Layer 5 of a small transformer language model trained on English Wikipedia (10 layers, counted from 0, width 64).
Take only the direct path to the model's output, skipping the later layers: a vector added to the residual stream pushes a token's score in proportion to its dot product with that token's output vector.

Output vectors of the tokens that the questions are about. A number n stands for (n - 128) times 0.015.
"er (": 137, 76, 139, 99, 100, 128, 141, 7, 161, 103, 150, 141, 167, 64, 131, 182, 81, 64, 144, 63, 174, 110, 123, 195, 132, 152, 189, 125, 88, 141, 137, 97, 79, 118, 56, 131, 112, 129, 133, 139, 140, 118, 111, 129, 156, 143, 107, 176, 118, 113, 212, 118, 153, 120, 164, 128, 190, 82, 131, 114, 183, 118, 150, 135
"rench": 247, 142, 77, 86, 90, 163, 182, 74, 178, 71, 211, 105, 101, 94, 94, 114, 97, 58, 142, 154, 147, 115, 179, 177, 132, 186, 177, 108, 122, 216, 62, 98, 131, 93, 59, 146, 189, 135, 137, 105, 37, 80, 131, 128, 133, 150, 139, 168, 185, 90, 140, 51, 84, 149, 141, 111, 229, 152, 179, 137, 134, 131, 133, 180
"den": 190, 118, 196, 120, 107, 86, 176, 130, 122, 93, 85, 131, 133, 120, 122, 165, 111, 141, 113, 101, 160, 120, 170, 176, 123, 146, 154, 149, 195, 121, 151, 123, 157, 191, 55, 95, 137, 174, 135, 47, 165, 105, 127, 158, 152, 185, 84, 128, 186, 70, 153, 99, 131, 168, 171, 64, 191, 111, 92, 201, 111, 124, 155, 136
" (age ": 239, 124, 116, 151, 138, 187, 130, 134, 123, 57, 209, 136, 122, 143, 187, 140, 34, 46, 121, 120, 130, 154, 112, 85, 165, 136, 197, 64, 152, 179, 125, 98, 117, 159, 80, 121, 75, 97, 157, 158, 114, 83, 181, 76, 100, 179, 125, 92, 119, 103, 175, 172, 146, 189, 115, 78, 151, 7, 157, 120, 95, 126, 138, 100
"lish": 177, 221, 90, 148, 48, 160, 125, 147, 177, 117, 74, 87, 173, 152, 109, 83, 105, 85, 128, 130, 146, 148, 188, 160, 114, 130, 220, 174, 120, 180, 122, 72, 140, 137, 35, 95, 233, 132, 146, 90, 104, 109, 75, 87, 130, 206, 154, 74, 164, 134, 195, 109, 37, 106, 144, 111, 156, 60, 83, 155, 84, 116, 144, 178
", F": 182, 144, 128, 125, 121, 129, 148, 105, 117, 112, 132, 181, 120, 89, 136, 120, 73, 107, 155, 159, 122, 128, 159, 91, 133, 110, 100, 136, 153, 133, 107, 84, 144, 133, 107, 134, 127, 113, 128, 112, 128, 96, 129, 135, 125, 139, 158, 110, 115, 160, 145, 171, 113, 136, 102, 129, 127, 101, 95, 167, 156, 126, 94, 137
"bur": 146, 158, 145, 137, 82, 97, 146, 170, 75, 103, 110, 116, 103, 117, 107, 69, 40, 79, 80, 95, 200, 136, 150, 125, 161, 152, 166, 123, 177, 129, 126, 140, 144, 146, 32, 52, 124, 148, 125, 124, 73, 153, 161, 149, 149, 147, 150, 136, 177, 150, 122, 167, 159, 210, 123, 92, 195, 63, 90, 172, 130, 168, 84, 214
" ==": 188, 126, 134, 87, 126, 76, 169, 171, 127, 155, 156, 91, 27, 87, 221, 130, 75, 44, 131, 162, 162, 202, 144, 136, 119, 124, 199, 117, 102, 95, 92, 168, 130, 101, 61, 93, 86, 168, 128, 123, 214, 184, 139, 137, 122, 112, 166, 158, 210, 169, 140, 145, 141, 91, 147, 159, 105, 88, 211, 134, 200, 140, 80, 199
" G": 99, 123, 112, 143, 157, 144, 96, 119, 106, 150, 81, 173, 130, 131, 113, 101, 133, 121, 151, 92, 89, 145, 137, 125, 103, 136, 122, 134, 123, 116, 126, 149, 144, 123, 159, 127, 131, 119, 120, 134, 109, 115, 116, 149, 106, 134, 150, 115, 119, 113, 125, 128, 116, 143, 126, 123, 99, 127, 114, 104, 141, 147, 142, 138
" – ": 194, 196, 168, 140, 118, 106, 155, 90, 177, 73, 162, 123, 166, 150, 148, 195, 99, 99, 160, 130, 123, 109, 136, 117, 153, 105, 186, 121, 171, 117, 133, 113, 116, 160, 111, 145, 136, 112, 139, 109, 61, 172, 137, 114, 120, 71, 117, 130, 121, 135, 119, 125, 89, 78, 99, 85, 96, 138, 128, 92, 77, 140, 105, 149
"es": 132, 121, 177, 176, 143, 90, 120, 114, 97, 169, 125, 154, 118, 160, 142, 153, 115, 126, 181, 135, 138, 94, 98, 143, 159, 92, 104, 109, 105, 161, 140, 205, 128, 110, 84, 135, 144, 42, 128, 102, 169, 154, 83, 151, 99, 91, 94, 150, 129, 136, 114, 62, 138, 144, 166, 150, 76, 129, 180, 92, 153, 126, 147, 154
"d": 145, 113, 133, 130, 141, 126, 117, 124, 84, 167, 81, 170, 158, 151, 137, 153, 135, 176, 124, 101, 146, 128, 121, 103, 75, 200, 124, 99, 157, 54, 140, 132, 141, 138, 84, 70, 148, 155, 122, 81, 208, 117, 122, 127, 82, 152, 152, 87, 129, 100, 122, 130, 106, 179, 152, 98, 104, 152, 109, 163, 122, 142, 152, 92

Output weights of attention head 0. The head adds the sum of these rows, row i times number i of z. A number n stands for (n - 128) times 0.017.
o0: 85, 131, 133, 131, 84, 77, 188, 165, 153, 122, 180, 131, 64, 170, 126, 49, 93, 91, 124, 102, 143, 162, 143, 145, 115, 95, 134, 146, 108, 88, 90, 93, 98, 111, 154, 132, 193, 144, 98, 110, 133, 111, 57, 112, 119, 174, 105, 67, 61, 165, 166, 176, 185, 132, 120, 146, 60, 186, 173, 116, 194, 130, 145, 125
o1: 159, 148, 36, 126, 110, 128, 78, 89, 150, 151, 143, 119, 210, 88, 190, 92, 164, 94, 160, 101, 84, 116, 192, 136, 158, 118, 183, 117, 112, 124, 102, 146, 100, 165, 114, 160, 135, 76, 112, 189, 84, 116, 93, 174, 123, 102, 151, 105, 125, 101, 130, 118, 98, 93, 108, 97, 97, 105, 178, 116, 166, 138, 130, 150
o2: 144, 122, 140, 149, 116, 140, 95, 177, 160, 128, 119, 67, 95, 150, 80, 171, 182, 84, 189, 132, 152, 132, 154, 97, 172, 129, 95, 142, 143, 107, 133, 187, 75, 86, 149, 133, 165, 87, 101, 122, 107, 153, 57, 102, 99, 110, 86, 155, 163, 132, 187, 115, 106, 190, 115, 103, 123, 112, 144, 144, 101, 158, 192, 193
o3: 162, 158, 145, 198, 110, 130, 100, 143, 88, 87, 153, 83, 199, 97, 53, 122, 207, 167, 122, 100, 175, 117, 148, 96, 114, 133, 165, 110, 50, 142, 131, 105, 159, 145, 138, 130, 134, 167, 155, 124, 184, 126, 133, 51, 133, 71, 146, 179, 162, 123, 118, 148, 153, 86, 104, 163, 142, 139, 242, 105, 140, 118, 144, 115
o4: 147, 167, 196, 116, 148, 153, 99, 171, 139, 146, 96, 134, 146, 77, 85, 25, 59, 140, 154, 100, 90, 122, 127, 138, 131, 96, 80, 142, 164, 150, 140, 135, 181, 126, 200, 143, 102, 109, 159, 103, 101, 105, 128, 115, 120, 141, 88, 96, 126, 94, 138, 151, 79, 74, 135, 71, 198, 150, 133, 132, 127, 115, 137, 163
o5: 192, 139, 127, 112, 68, 119, 135, 173, 56, 60, 117, 163, 137, 127, 149, 189, 121, 163, 133, 90, 104, 188, 118, 146, 103, 108, 156, 189, 126, 124, 139, 149, 128, 143, 118, 91, 174, 172, 109, 108, 150, 126, 158, 158, 90, 155, 111, 142, 128, 175, 124, 146, 120, 133, 168, 57, 108, 202, 90, 127, 131, 76, 113, 193
o6: 97, 58, 96, 147, 127, 115, 146, 117, 126, 81, 114, 90, 170, 183, 141, 138, 53, 113, 137, 111, 215, 101, 94, 163, 173, 102, 177, 130, 178, 220, 119, 142, 106, 152, 142, 204, 134, 108, 135, 112, 72, 141, 105, 134, 134, 92, 122, 167, 83, 103, 124, 130, 188, 145, 112, 87, 156, 168, 137, 121, 133, 66, 94, 114
o7: 106, 147, 101, 106, 118, 83, 120, 182, 145, 88, 165, 153, 146, 66, 160, 113, 206, 47, 142, 176, 159, 164, 149, 169, 165, 106, 127, 165, 63, 141, 115, 62, 117, 125, 174, 167, 160, 141, 86, 131, 100, 158, 186, 95, 134, 160, 178, 172, 96, 181, 168, 124, 76, 114, 114, 175, 182, 138, 41, 109, 121, 92, 93, 119
o8: 106, 161, 124, 73, 119, 182, 83, 135, 210, 105, 120, 175, 97, 111, 151, 109, 105, 99, 109, 118, 172, 125, 146, 128, 117, 131, 195, 68, 96, 124, 139, 165, 170, 89, 121, 174, 83, 98, 118, 144, 151, 198, 158, 62, 41, 149, 78, 146, 119, 102, 105, 128, 172, 160, 191, 115, 88, 177, 166, 110, 98, 66, 128, 129
o9: 129, 133, 136, 71, 151, 96, 79, 91, 37, 106, 123, 165, 90, 90, 175, 146, 184, 154, 122, 87, 148, 91, 103, 93, 195, 113, 54, 125, 152, 107, 76, 204, 136, 85, 158, 112, 147, 128, 139, 106, 93, 138, 123, 109, 106, 139, 151, 151, 71, 66, 145, 162, 207, 122, 90, 112, 134, 116, 125, 92, 181, 145, 83, 105
o10: 92, 123, 140, 146, 140, 179, 121, 124, 125, 129, 108, 127, 112, 149, 146, 106, 142, 136, 102, 166, 63, 144, 114, 87, 167, 149, 112, 83, 162, 120, 169, 100, 130, 142, 101, 123, 199, 133, 129, 198, 102, 180, 79, 60, 159, 86, 185, 202, 136, 122, 110, 237, 93, 116, 107, 97, 78, 113, 106, 66, 85, 86, 132, 174
o11: 110, 149, 101, 112, 138, 132, 152, 166, 132, 149, 234, 106, 147, 93, 167, 190, 132, 136, 123, 147, 130, 85, 92, 167, 142, 127, 54, 158, 164, 125, 121, 163, 143, 157, 79, 155, 160, 124, 160, 200, 180, 134, 151, 83, 154, 143, 106, 119, 138, 119, 138, 85, 149, 183, 229, 109, 120, 125, 168, 116, 145, 113, 127, 198
o12: 130, 186, 78, 113, 49, 107, 112, 150, 149, 151, 99, 98, 129, 129, 89, 84, 139, 144, 53, 141, 138, 93, 125, 92, 168, 138, 119, 129, 180, 151, 120, 121, 169, 131, 82, 102, 168, 79, 146, 103, 101, 196, 114, 149, 114, 200, 148, 191, 111, 209, 70, 99, 132, 110, 150, 86, 140, 129, 100, 121, 168, 157, 143, 132
o13: 68, 161, 60, 144, 142, 61, 127, 100, 111, 170, 125, 160, 124, 130, 160, 60, 111, 162, 126, 60, 162, 173, 126, 111, 150, 212, 152, 191, 150, 125, 139, 99, 128, 114, 169, 103, 127, 96, 149, 192, 127, 136, 208, 124, 131, 68, 124, 165, 149, 114, 139, 133, 130, 148, 158, 120, 112, 129, 99, 189, 144, 113, 249, 73
o14: 138, 159, 136, 141, 116, 171, 203, 193, 68, 115, 152, 137, 162, 124, 216, 110, 103, 94, 131, 109, 152, 93, 145, 96, 209, 126, 141, 30, 159, 114, 127, 110, 115, 94, 80, 114, 101, 121, 89, 110, 153, 66, 122, 171, 115, 104, 147, 148, 168, 137, 127, 195, 126, 181, 128, 138, 142, 117, 133, 170, 117, 108, 151, 107
o15: 169, 156, 189, 108, 111, 47, 101, 68, 169, 95, 90, 83, 136, 42, 134, 168, 155, 116, 99, 136, 106, 142, 51, 166, 181, 86, 117, 73, 103, 184, 142, 88, 131, 150, 174, 98, 75, 101, 137, 149, 111, 125, 78, 163, 129, 125, 134, 110, 161, 151, 137, 187, 164, 114, 204, 107, 126, 137, 165, 110, 121, 142, 161, 91
o16: 118, 140, 178, 129, 149, 115, 64, 155, 144, 126, 193, 90, 116, 161, 171, 157, 101, 189, 130, 108, 96, 158, 119, 137, 226, 172, 102, 130, 99, 173, 157, 151, 151, 87, 80, 147, 127, 166, 124, 155, 109, 148, 80, 161, 116, 163, 76, 117, 138, 139, 165, 64, 113, 68, 70, 165, 129, 179, 123, 152, 69, 67, 143, 82
o17: 70, 99, 134, 106, 66, 145, 159, 128, 99, 146, 103, 199, 81, 123, 48, 161, 121, 163, 180, 104, 87, 62, 95, 187, 168, 166, 151, 112, 133, 165, 155, 81, 135, 105, 111, 136, 166, 99, 125, 193, 130, 97, 115, 105, 77, 117, 127, 115, 119, 150, 156, 130, 77, 124, 119, 118, 189, 107, 166, 92, 141, 147, 134, 112
o18: 137, 154, 139, 139, 111, 109, 202, 127, 121, 216, 92, 110, 130, 132, 175, 121, 98, 70, 138, 153, 107, 105, 59, 121, 119, 177, 195, 176, 90, 99, 159, 215, 113, 173, 156, 154, 112, 130, 181, 80, 115, 126, 132, 102, 68, 140, 172, 159, 148, 173, 132, 111, 120, 96, 83, 132, 117, 132, 173, 101, 92, 116, 97, 105
o19: 119, 76, 191, 167, 118, 126, 72, 108, 88, 208, 154, 162, 134, 105, 188, 112, 124, 187, 131, 154, 164, 97, 138, 100, 114, 51, 152, 178, 133, 150, 118, 105, 125, 135, 142, 138, 169, 41, 123, 133, 154, 121, 128, 133, 158, 215, 62, 172, 139, 177, 131, 195, 139, 172, 85, 146, 124, 132, 168, 103, 83, 120, 132, 136
o20: 72, 179, 160, 172, 129, 110, 96, 119, 105, 136, 137, 158, 203, 116, 96, 136, 130, 96, 151, 83, 93, 130, 141, 92, 139, 153, 161, 161, 125, 161, 118, 131, 140, 68, 153, 124, 111, 164, 73, 115, 81, 118, 101, 122, 157, 122, 133, 140, 65, 185, 105, 98, 157, 141, 167, 127, 58, 42, 132, 140, 91, 125, 90, 208
o21: 210, 104, 134, 115, 145, 62, 132, 146, 128, 188, 145, 88, 104, 91, 106, 118, 136, 180, 127, 136, 197, 163, 121, 140, 136, 155, 203, 126, 85, 100, 161, 149, 168, 131, 43, 105, 104, 125, 120, 154, 89, 65, 117, 82, 180, 118, 112, 75, 27, 101, 123, 167, 101, 129, 126, 116, 140, 110, 82, 123, 119, 139, 148, 169
o22: 155, 169, 82, 158, 120, 66, 110, 111, 83, 110, 123, 87, 87, 112, 120, 116, 70, 76, 188, 224, 122, 75, 124, 53, 99, 99, 171, 155, 167, 123, 152, 101, 146, 72, 86, 108, 146, 152, 115, 155, 140, 165, 112, 164, 106, 67, 86, 97, 91, 133, 119, 143, 116, 152, 149, 181, 175, 168, 178, 143, 94, 99, 100, 124
o23: 169, 102, 124, 150, 155, 152, 125, 100, 185, 129, 112, 128, 120, 168, 134, 152, 122, 114, 103, 96, 115, 130, 14, 149, 117, 102, 136, 99, 146, 147, 95, 169, 143, 79, 91, 97, 159, 118, 133, 88, 105, 121, 198, 135, 177, 144, 153, 175, 74, 122, 111, 151, 54, 149, 111, 194, 145, 174, 184, 162, 162, 140, 129, 158
o24: 156, 82, 135, 69, 69, 213, 117, 130, 88, 137, 112, 160, 110, 138, 96, 123, 120, 85, 119, 135, 119, 134, 164, 128, 198, 151, 134, 193, 128, 133, 107, 117, 140, 131, 89, 79, 108, 148, 122, 129, 21, 86, 145, 86, 185, 149, 117, 100, 185, 105, 119, 109, 183, 191, 145, 177, 121, 155, 175, 142, 133, 124, 116, 114
o25: 163, 143, 156, 105, 93, 155, 145, 83, 171, 126, 196, 135, 106, 124, 122, 164, 76, 115, 83, 112, 159, 73, 196, 78, 159, 140, 81, 146, 104, 148, 175, 186, 134, 103, 204, 120, 150, 113, 130, 137, 165, 134, 133, 156, 137, 84, 200, 69, 112, 166, 73, 165, 103, 147, 117, 138, 183, 131, 89, 87, 122, 97, 106, 132
o26: 161, 101, 155, 102, 111, 116, 135, 88, 167, 155, 117, 108, 176, 189, 136, 122, 165, 158, 184, 122, 153, 151, 143, 110, 130, 145, 97, 83, 162, 108, 81, 118, 158, 87, 98, 110, 136, 106, 137, 110, 98, 131, 196, 51, 117, 61, 117, 66, 161, 215, 168, 130, 134, 71, 187, 109, 111, 125, 104, 124, 99, 124, 80, 105
o27: 136, 106, 184, 113, 194, 90, 159, 127, 164, 177, 141, 178, 158, 110, 71, 177, 173, 74, 155, 67, 161, 139, 165, 87, 120, 75, 167, 162, 162, 155, 122, 139, 163, 163, 78, 53, 151, 126, 129, 108, 127, 97, 70, 123, 100, 132, 105, 180, 182, 75, 114, 113, 73, 86, 151, 135, 118, 156, 99, 127, 163, 58, 81, 115
o28: 130, 134, 130, 181, 143, 154, 144, 139, 104, 105, 87, 159, 158, 34, 112, 79, 115, 115, 154, 113, 183, 117, 81, 178, 80, 209, 78, 130, 135, 91, 115, 137, 68, 135, 117, 90, 87, 109, 142, 175, 115, 133, 61, 107, 130, 106, 113, 142, 128, 184, 147, 126, 147, 148, 136, 159, 148, 185, 124, 135, 102, 66, 69, 135
o29: 155, 138, 111, 117, 155, 66, 175, 179, 134, 92, 100, 219, 162, 168, 128, 149, 155, 129, 87, 164, 107, 128, 120, 202, 142, 96, 176, 181, 152, 108, 112, 159, 153, 71, 155, 149, 83, 99, 152, 124, 136, 162, 121, 145, 211, 84, 74, 104, 163, 135, 105, 128, 140, 83, 82, 128, 127, 150, 134, 74, 133, 111, 134, 140
o30: 118, 105, 80, 178, 127, 159, 86, 144, 145, 117, 108, 140, 87, 140, 145, 85, 173, 107, 139, 178, 137, 183, 86, 141, 98, 140, 102, 173, 95, 210, 125, 132, 224, 103, 76, 158, 114, 121, 140, 123, 160, 77, 120, 157, 87, 90, 180, 108, 210, 158, 125, 139, 150, 167, 113, 32, 95, 97, 116, 152, 172, 117, 102, 122
o31: 132, 115, 177, 67, 167, 52, 56, 138, 84, 85, 98, 105, 122, 154, 84, 134, 54, 111, 108, 182, 172, 87, 146, 122, 181, 164, 108, 105, 128, 104, 103, 78, 97, 169, 137, 123, 104, 93, 116, 109, 135, 94, 179, 111, 85, 133, 157, 103, 174, 154, 137, 131, 63, 137, 143, 108, 49, 122, 174, 126, 218, 81, 106, 195

Each question shows a token from some text and the vector z that the head gathered there. A number n stands for (n - 128) times 0.09.

"\n": 134, 129, 110, 121, 125, 121, 100, 117, 166, 121, 112, 115, 127, 126, 138, 113, 124, 133, 119, 144, 140, 144, 132, 117, 146, 102, 136, 136, 135, 101, 105, 134
Which two tokens does it push up most, strongest first? "d", " (age "

" Scot": 145, 102, 107, 88, 124, 125, 126, 92, 95, 143, 155, 182, 161, 152, 153, 133, 112, 146, 141, 120, 152, 91, 128, 116, 91, 123, 136, 106, 172, 113, 127, 125
Pushed down most: "rench"

" | Y": 141, 107, 164, 126, 151, 103, 167, 55, 140, 133, 112, 200, 92, 108, 119, 117, 135, 112, 162, 190, 121, 106, 107, 135, 111, 88, 168, 111, 105, 144, 155, 153
Pushed up most: "es"

"s": 102, 113, 131, 129, 129, 147, 136, 127, 132, 134, 128, 142, 135, 139, 118, 96, 141, 149, 114, 143, 108, 113, 115, 128, 109, 110, 147, 114, 147, 123, 119, 111
Pushed up most: "d"

" took": 141, 153, 178, 145, 152, 122, 135, 136, 113, 133, 122, 92, 171, 80, 120, 150, 135, 113, 127, 158, 119, 152, 115, 97, 87, 101, 132, 179, 124, 135, 101, 110
Pushed up most: "lish"

" to ": 125, 130, 129, 127, 128, 132, 134, 123, 130, 112, 129, 129, 133, 123, 132, 133, 126, 126, 126, 128, 128, 136, 129, 123, 135, 125, 126, 126, 122, 127, 120, 127
Pushed up most: "lish"

" | ": 124, 104, 121, 100, 123, 131, 137, 119, 146, 134, 123, 123, 134, 137, 126, 115, 127, 137, 151, 140, 131, 132, 145, 97, 143, 173, 130, 145, 137, 83, 140, 82
Pushed up most: "bur"

"-": 108, 94, 114, 114, 156, 112, 93, 148, 118, 120, 110, 101, 122, 64, 147, 121, 85, 94, 112, 131, 122, 104, 137, 150, 152, 124, 118, 121, 123, 92, 121, 123
Pushed down most: "es"

"es.": 126, 136, 129, 118, 135, 137, 131, 127, 129, 115, 109, 126, 125, 128, 138, 124, 127, 119, 125, 123, 117, 139, 133, 123, 131, 119, 127, 128, 113, 134, 136, 122
Pushed up most: "den"

"011": 133, 134, 137, 110, 125, 145, 120, 124, 128, 129, 93, 122, 123, 129, 134, 115, 117, 127, 126, 129, 125, 129, 147, 129, 122, 122, 126, 136, 95, 135, 137, 114
Pushed down most: "er ("

" (": 119, 125, 123, 104, 112, 151, 128, 123, 136, 102, 135, 118, 116, 127, 143, 137, 131, 118, 129, 133, 131, 137, 136, 130, 138, 144, 138, 133, 125, 103, 116, 128
Pushed up most: " (age "

"975": 133, 121, 109, 130, 114, 135, 130, 143, 120, 122, 113, 107, 127, 113, 117, 123, 111, 126, 128, 145, 133, 132, 134, 154, 114, 162, 129, 100, 103, 116, 126, 124
Pushed up most: ", F"

"1": 129, 127, 122, 132, 128, 139, 127, 131, 133, 120, 120, 121, 124, 123, 134, 122, 115, 126, 135, 134, 126, 146, 140, 123, 130, 116, 124, 118, 125, 129, 118, 126
Pushed up most: " =="

"3": 145, 143, 122, 145, 107, 132, 128, 134, 142, 128, 95, 134, 92, 114, 141, 120, 104, 136, 149, 150, 141, 151, 146, 129, 103, 134, 133, 126, 111, 123, 99, 115
Pushed down most: "bur"

"ches": 109, 143, 120, 108, 166, 149, 135, 127, 116, 117, 118, 119, 128, 124, 117, 127, 135, 135, 134, 154, 155, 138, 135, 122, 103, 128, 134, 137, 107, 133, 103, 134
Which three tokens does it push up most, strongest first? " – ", "lish", "den"

"or": 108, 139, 116, 126, 117, 138, 129, 119, 124, 112, 128, 121, 124, 117, 132, 143, 124, 123, 127, 135, 126, 140, 125, 107, 126, 135, 138, 121, 124, 117, 103, 120
Pushed up most: " – "

"o": 127, 134, 123, 104, 144, 122, 129, 135, 124, 135, 130, 109, 122, 113, 124, 124, 117, 139, 117, 134, 142, 128, 134, 114, 148, 147, 129, 133, 129, 139, 123, 130
Pushed up most: ", F"

"ts": 125, 129, 133, 119, 126, 127, 136, 129, 135, 115, 120, 124, 132, 123, 134, 133, 119, 135, 123, 121, 130, 136, 127, 122, 138, 130, 125, 127, 125, 122, 115, 127
Pushed up most: "rench"

"|": 109, 136, 135, 127, 141, 116, 124, 130, 128, 123, 119, 128, 108, 120, 146, 142, 113, 114, 107, 129, 144, 140, 126, 115, 138, 107, 128, 122, 119, 131, 124, 122
Which two tokens does it push up most, strongest first? " (age ", "den"

"m": 128, 131, 132, 125, 124, 130, 134, 129, 132, 116, 129, 123, 134, 122, 136, 132, 128, 128, 125, 126, 131, 142, 129, 126, 131, 126, 126, 127, 121, 128, 120, 126
Pushed up most: "lish"

" F": 127, 127, 138, 150, 175, 98, 146, 85, 111, 136, 76, 148, 140, 122, 132, 161, 79, 130, 87, 119, 152, 130, 54, 144, 206, 168, 118, 104, 138, 144, 125, 165
Pushed up most: "bur"

" Per": 118, 127, 126, 122, 141, 138, 125, 118, 138, 113, 131, 140, 122, 136, 134, 131, 126, 140, 119, 134, 142, 147, 129, 133, 120, 141, 137, 120, 116, 126, 130, 137
Pushed up most: " (age "

" G": 124, 184, 139, 114, 173, 146, 111, 113, 124, 137, 135, 49, 100, 151, 116, 114, 106, 134, 117, 126, 149, 123, 104, 113, 145, 114, 110, 133, 158, 105, 143, 120
Which two tokens does it push up most, strongest first? " G", "lish"

")": 121, 131, 127, 135, 140, 145, 128, 132, 127, 120, 119, 116, 115, 135, 123, 125, 116, 127, 122, 135, 138, 142, 126, 133, 124, 143, 133, 109, 127, 131, 134, 135
Pushed up most: ", F"

"\n\n": 146, 135, 120, 107, 120, 126, 132, 108, 129, 111, 136, 118, 129, 108, 141, 120, 119, 133, 125, 143, 125, 133, 122, 120, 132, 141, 115, 131, 130, 123, 129, 113
Pushed down most: " – "

"2": 117, 129, 127, 122, 133, 135, 135, 131, 132, 118, 130, 122, 128, 128, 145, 132, 126, 129, 130, 128, 129, 139, 127, 122, 136, 140, 124, 124, 121, 116, 131, 122
Pushed down most: "es"

"cept": 129, 125, 131, 122, 126, 129, 137, 124, 131, 119, 131, 129, 132, 126, 135, 129, 124, 129, 126, 129, 134, 140, 131, 128, 130, 132, 124, 128, 126, 128, 128, 125
Which two tokens does it push up most, strongest first? "bur", " (age "

" in": 134, 125, 106, 130, 140, 176, 120, 127, 84, 119, 122, 226, 152, 143, 161, 100, 115, 126, 151, 138, 78, 119, 97, 136, 84, 128, 121, 115, 156, 131, 148, 125
Pushed down most: " – "

"oc": 127, 130, 132, 125, 126, 129, 135, 128, 132, 117, 130, 123, 134, 122, 135, 132, 128, 128, 125, 126, 131, 141, 129, 127, 133, 127, 126, 127, 121, 127, 122, 126
Pushed up most: "lish"

" C": 157, 152, 105, 113, 206, 116, 99, 107, 206, 178, 118, 94, 89, 110, 92, 114, 94, 157, 70, 153, 175, 100, 118, 97, 156, 103, 189, 164, 130, 58, 100, 146
Pushed up most: " G"

".": 123, 130, 132, 117, 121, 125, 140, 133, 139, 112, 121, 118, 136, 120, 135, 131, 127, 132, 118, 120, 130, 138, 126, 124, 137, 129, 127, 124, 121, 124, 114, 121
Which two tokens does it push up most, strongest first? "rench", "lish"

" of": 127, 123, 135, 117, 132, 133, 136, 127, 137, 115, 128, 126, 130, 120, 135, 140, 122, 129, 117, 121, 137, 137, 124, 127, 142, 122, 125, 120, 125, 130, 120, 124
Pushed up most: "bur"

"v": 106, 126, 115, 131, 145, 146, 152, 118, 116, 126, 129, 153, 154, 122, 134, 145, 168, 119, 113, 130, 138, 141, 129, 125, 132, 132, 134, 147, 104, 161, 163, 136
Pushed up most: "den"

"é": 120, 110, 118, 116, 131, 132, 118, 97, 136, 135, 136, 116, 126, 133, 150, 104, 110, 114, 112, 135, 125, 125, 125, 118, 122, 121, 125, 135, 133, 117, 133, 120
Pushed up most: "d"

" by": 126, 133, 136, 119, 126, 127, 139, 127, 136, 116, 126, 121, 133, 121, 130, 126, 118, 134, 122, 117, 130, 136, 126, 125, 133, 142, 128, 129, 126, 121, 119, 126
Pushed up most: "rench"

"010": 107, 146, 123, 131, 117, 165, 150, 130, 136, 106, 121, 112, 115, 128, 121, 137, 120, 130, 123, 138, 137, 169, 134, 128, 140, 137, 125, 130, 133, 112, 112, 121
Pushed up most: "er ("

" Eng": 128, 137, 132, 123, 129, 133, 134, 127, 132, 112, 133, 127, 133, 123, 131, 131, 125, 124, 133, 125, 128, 136, 121, 125, 131, 135, 131, 131, 124, 128, 117, 126
Which three tokens does it push up most, strongest first? "lish", " – ", "rench"

"u": 135, 116, 148, 95, 162, 152, 157, 136, 157, 112, 106, 134, 114, 89, 82, 143, 111, 138, 59, 95, 131, 111, 146, 131, 175, 77, 131, 99, 143, 134, 123, 119
Which two tokens does it push up most, strongest first? "rench", "den"

"ran": 125, 133, 134, 124, 133, 126, 134, 124, 130, 124, 128, 127, 132, 123, 136, 127, 122, 129, 123, 128, 127, 143, 128, 129, 139, 129, 122, 124, 127, 133, 128, 128
Pushed up most: "bur"

"007": 100, 142, 121, 132, 121, 164, 154, 135, 133, 107, 116, 109, 112, 131, 126, 135, 120, 130, 123, 135, 139, 171, 132, 127, 143, 141, 129, 130, 137, 106, 120, 117
Pushed up most: "er ("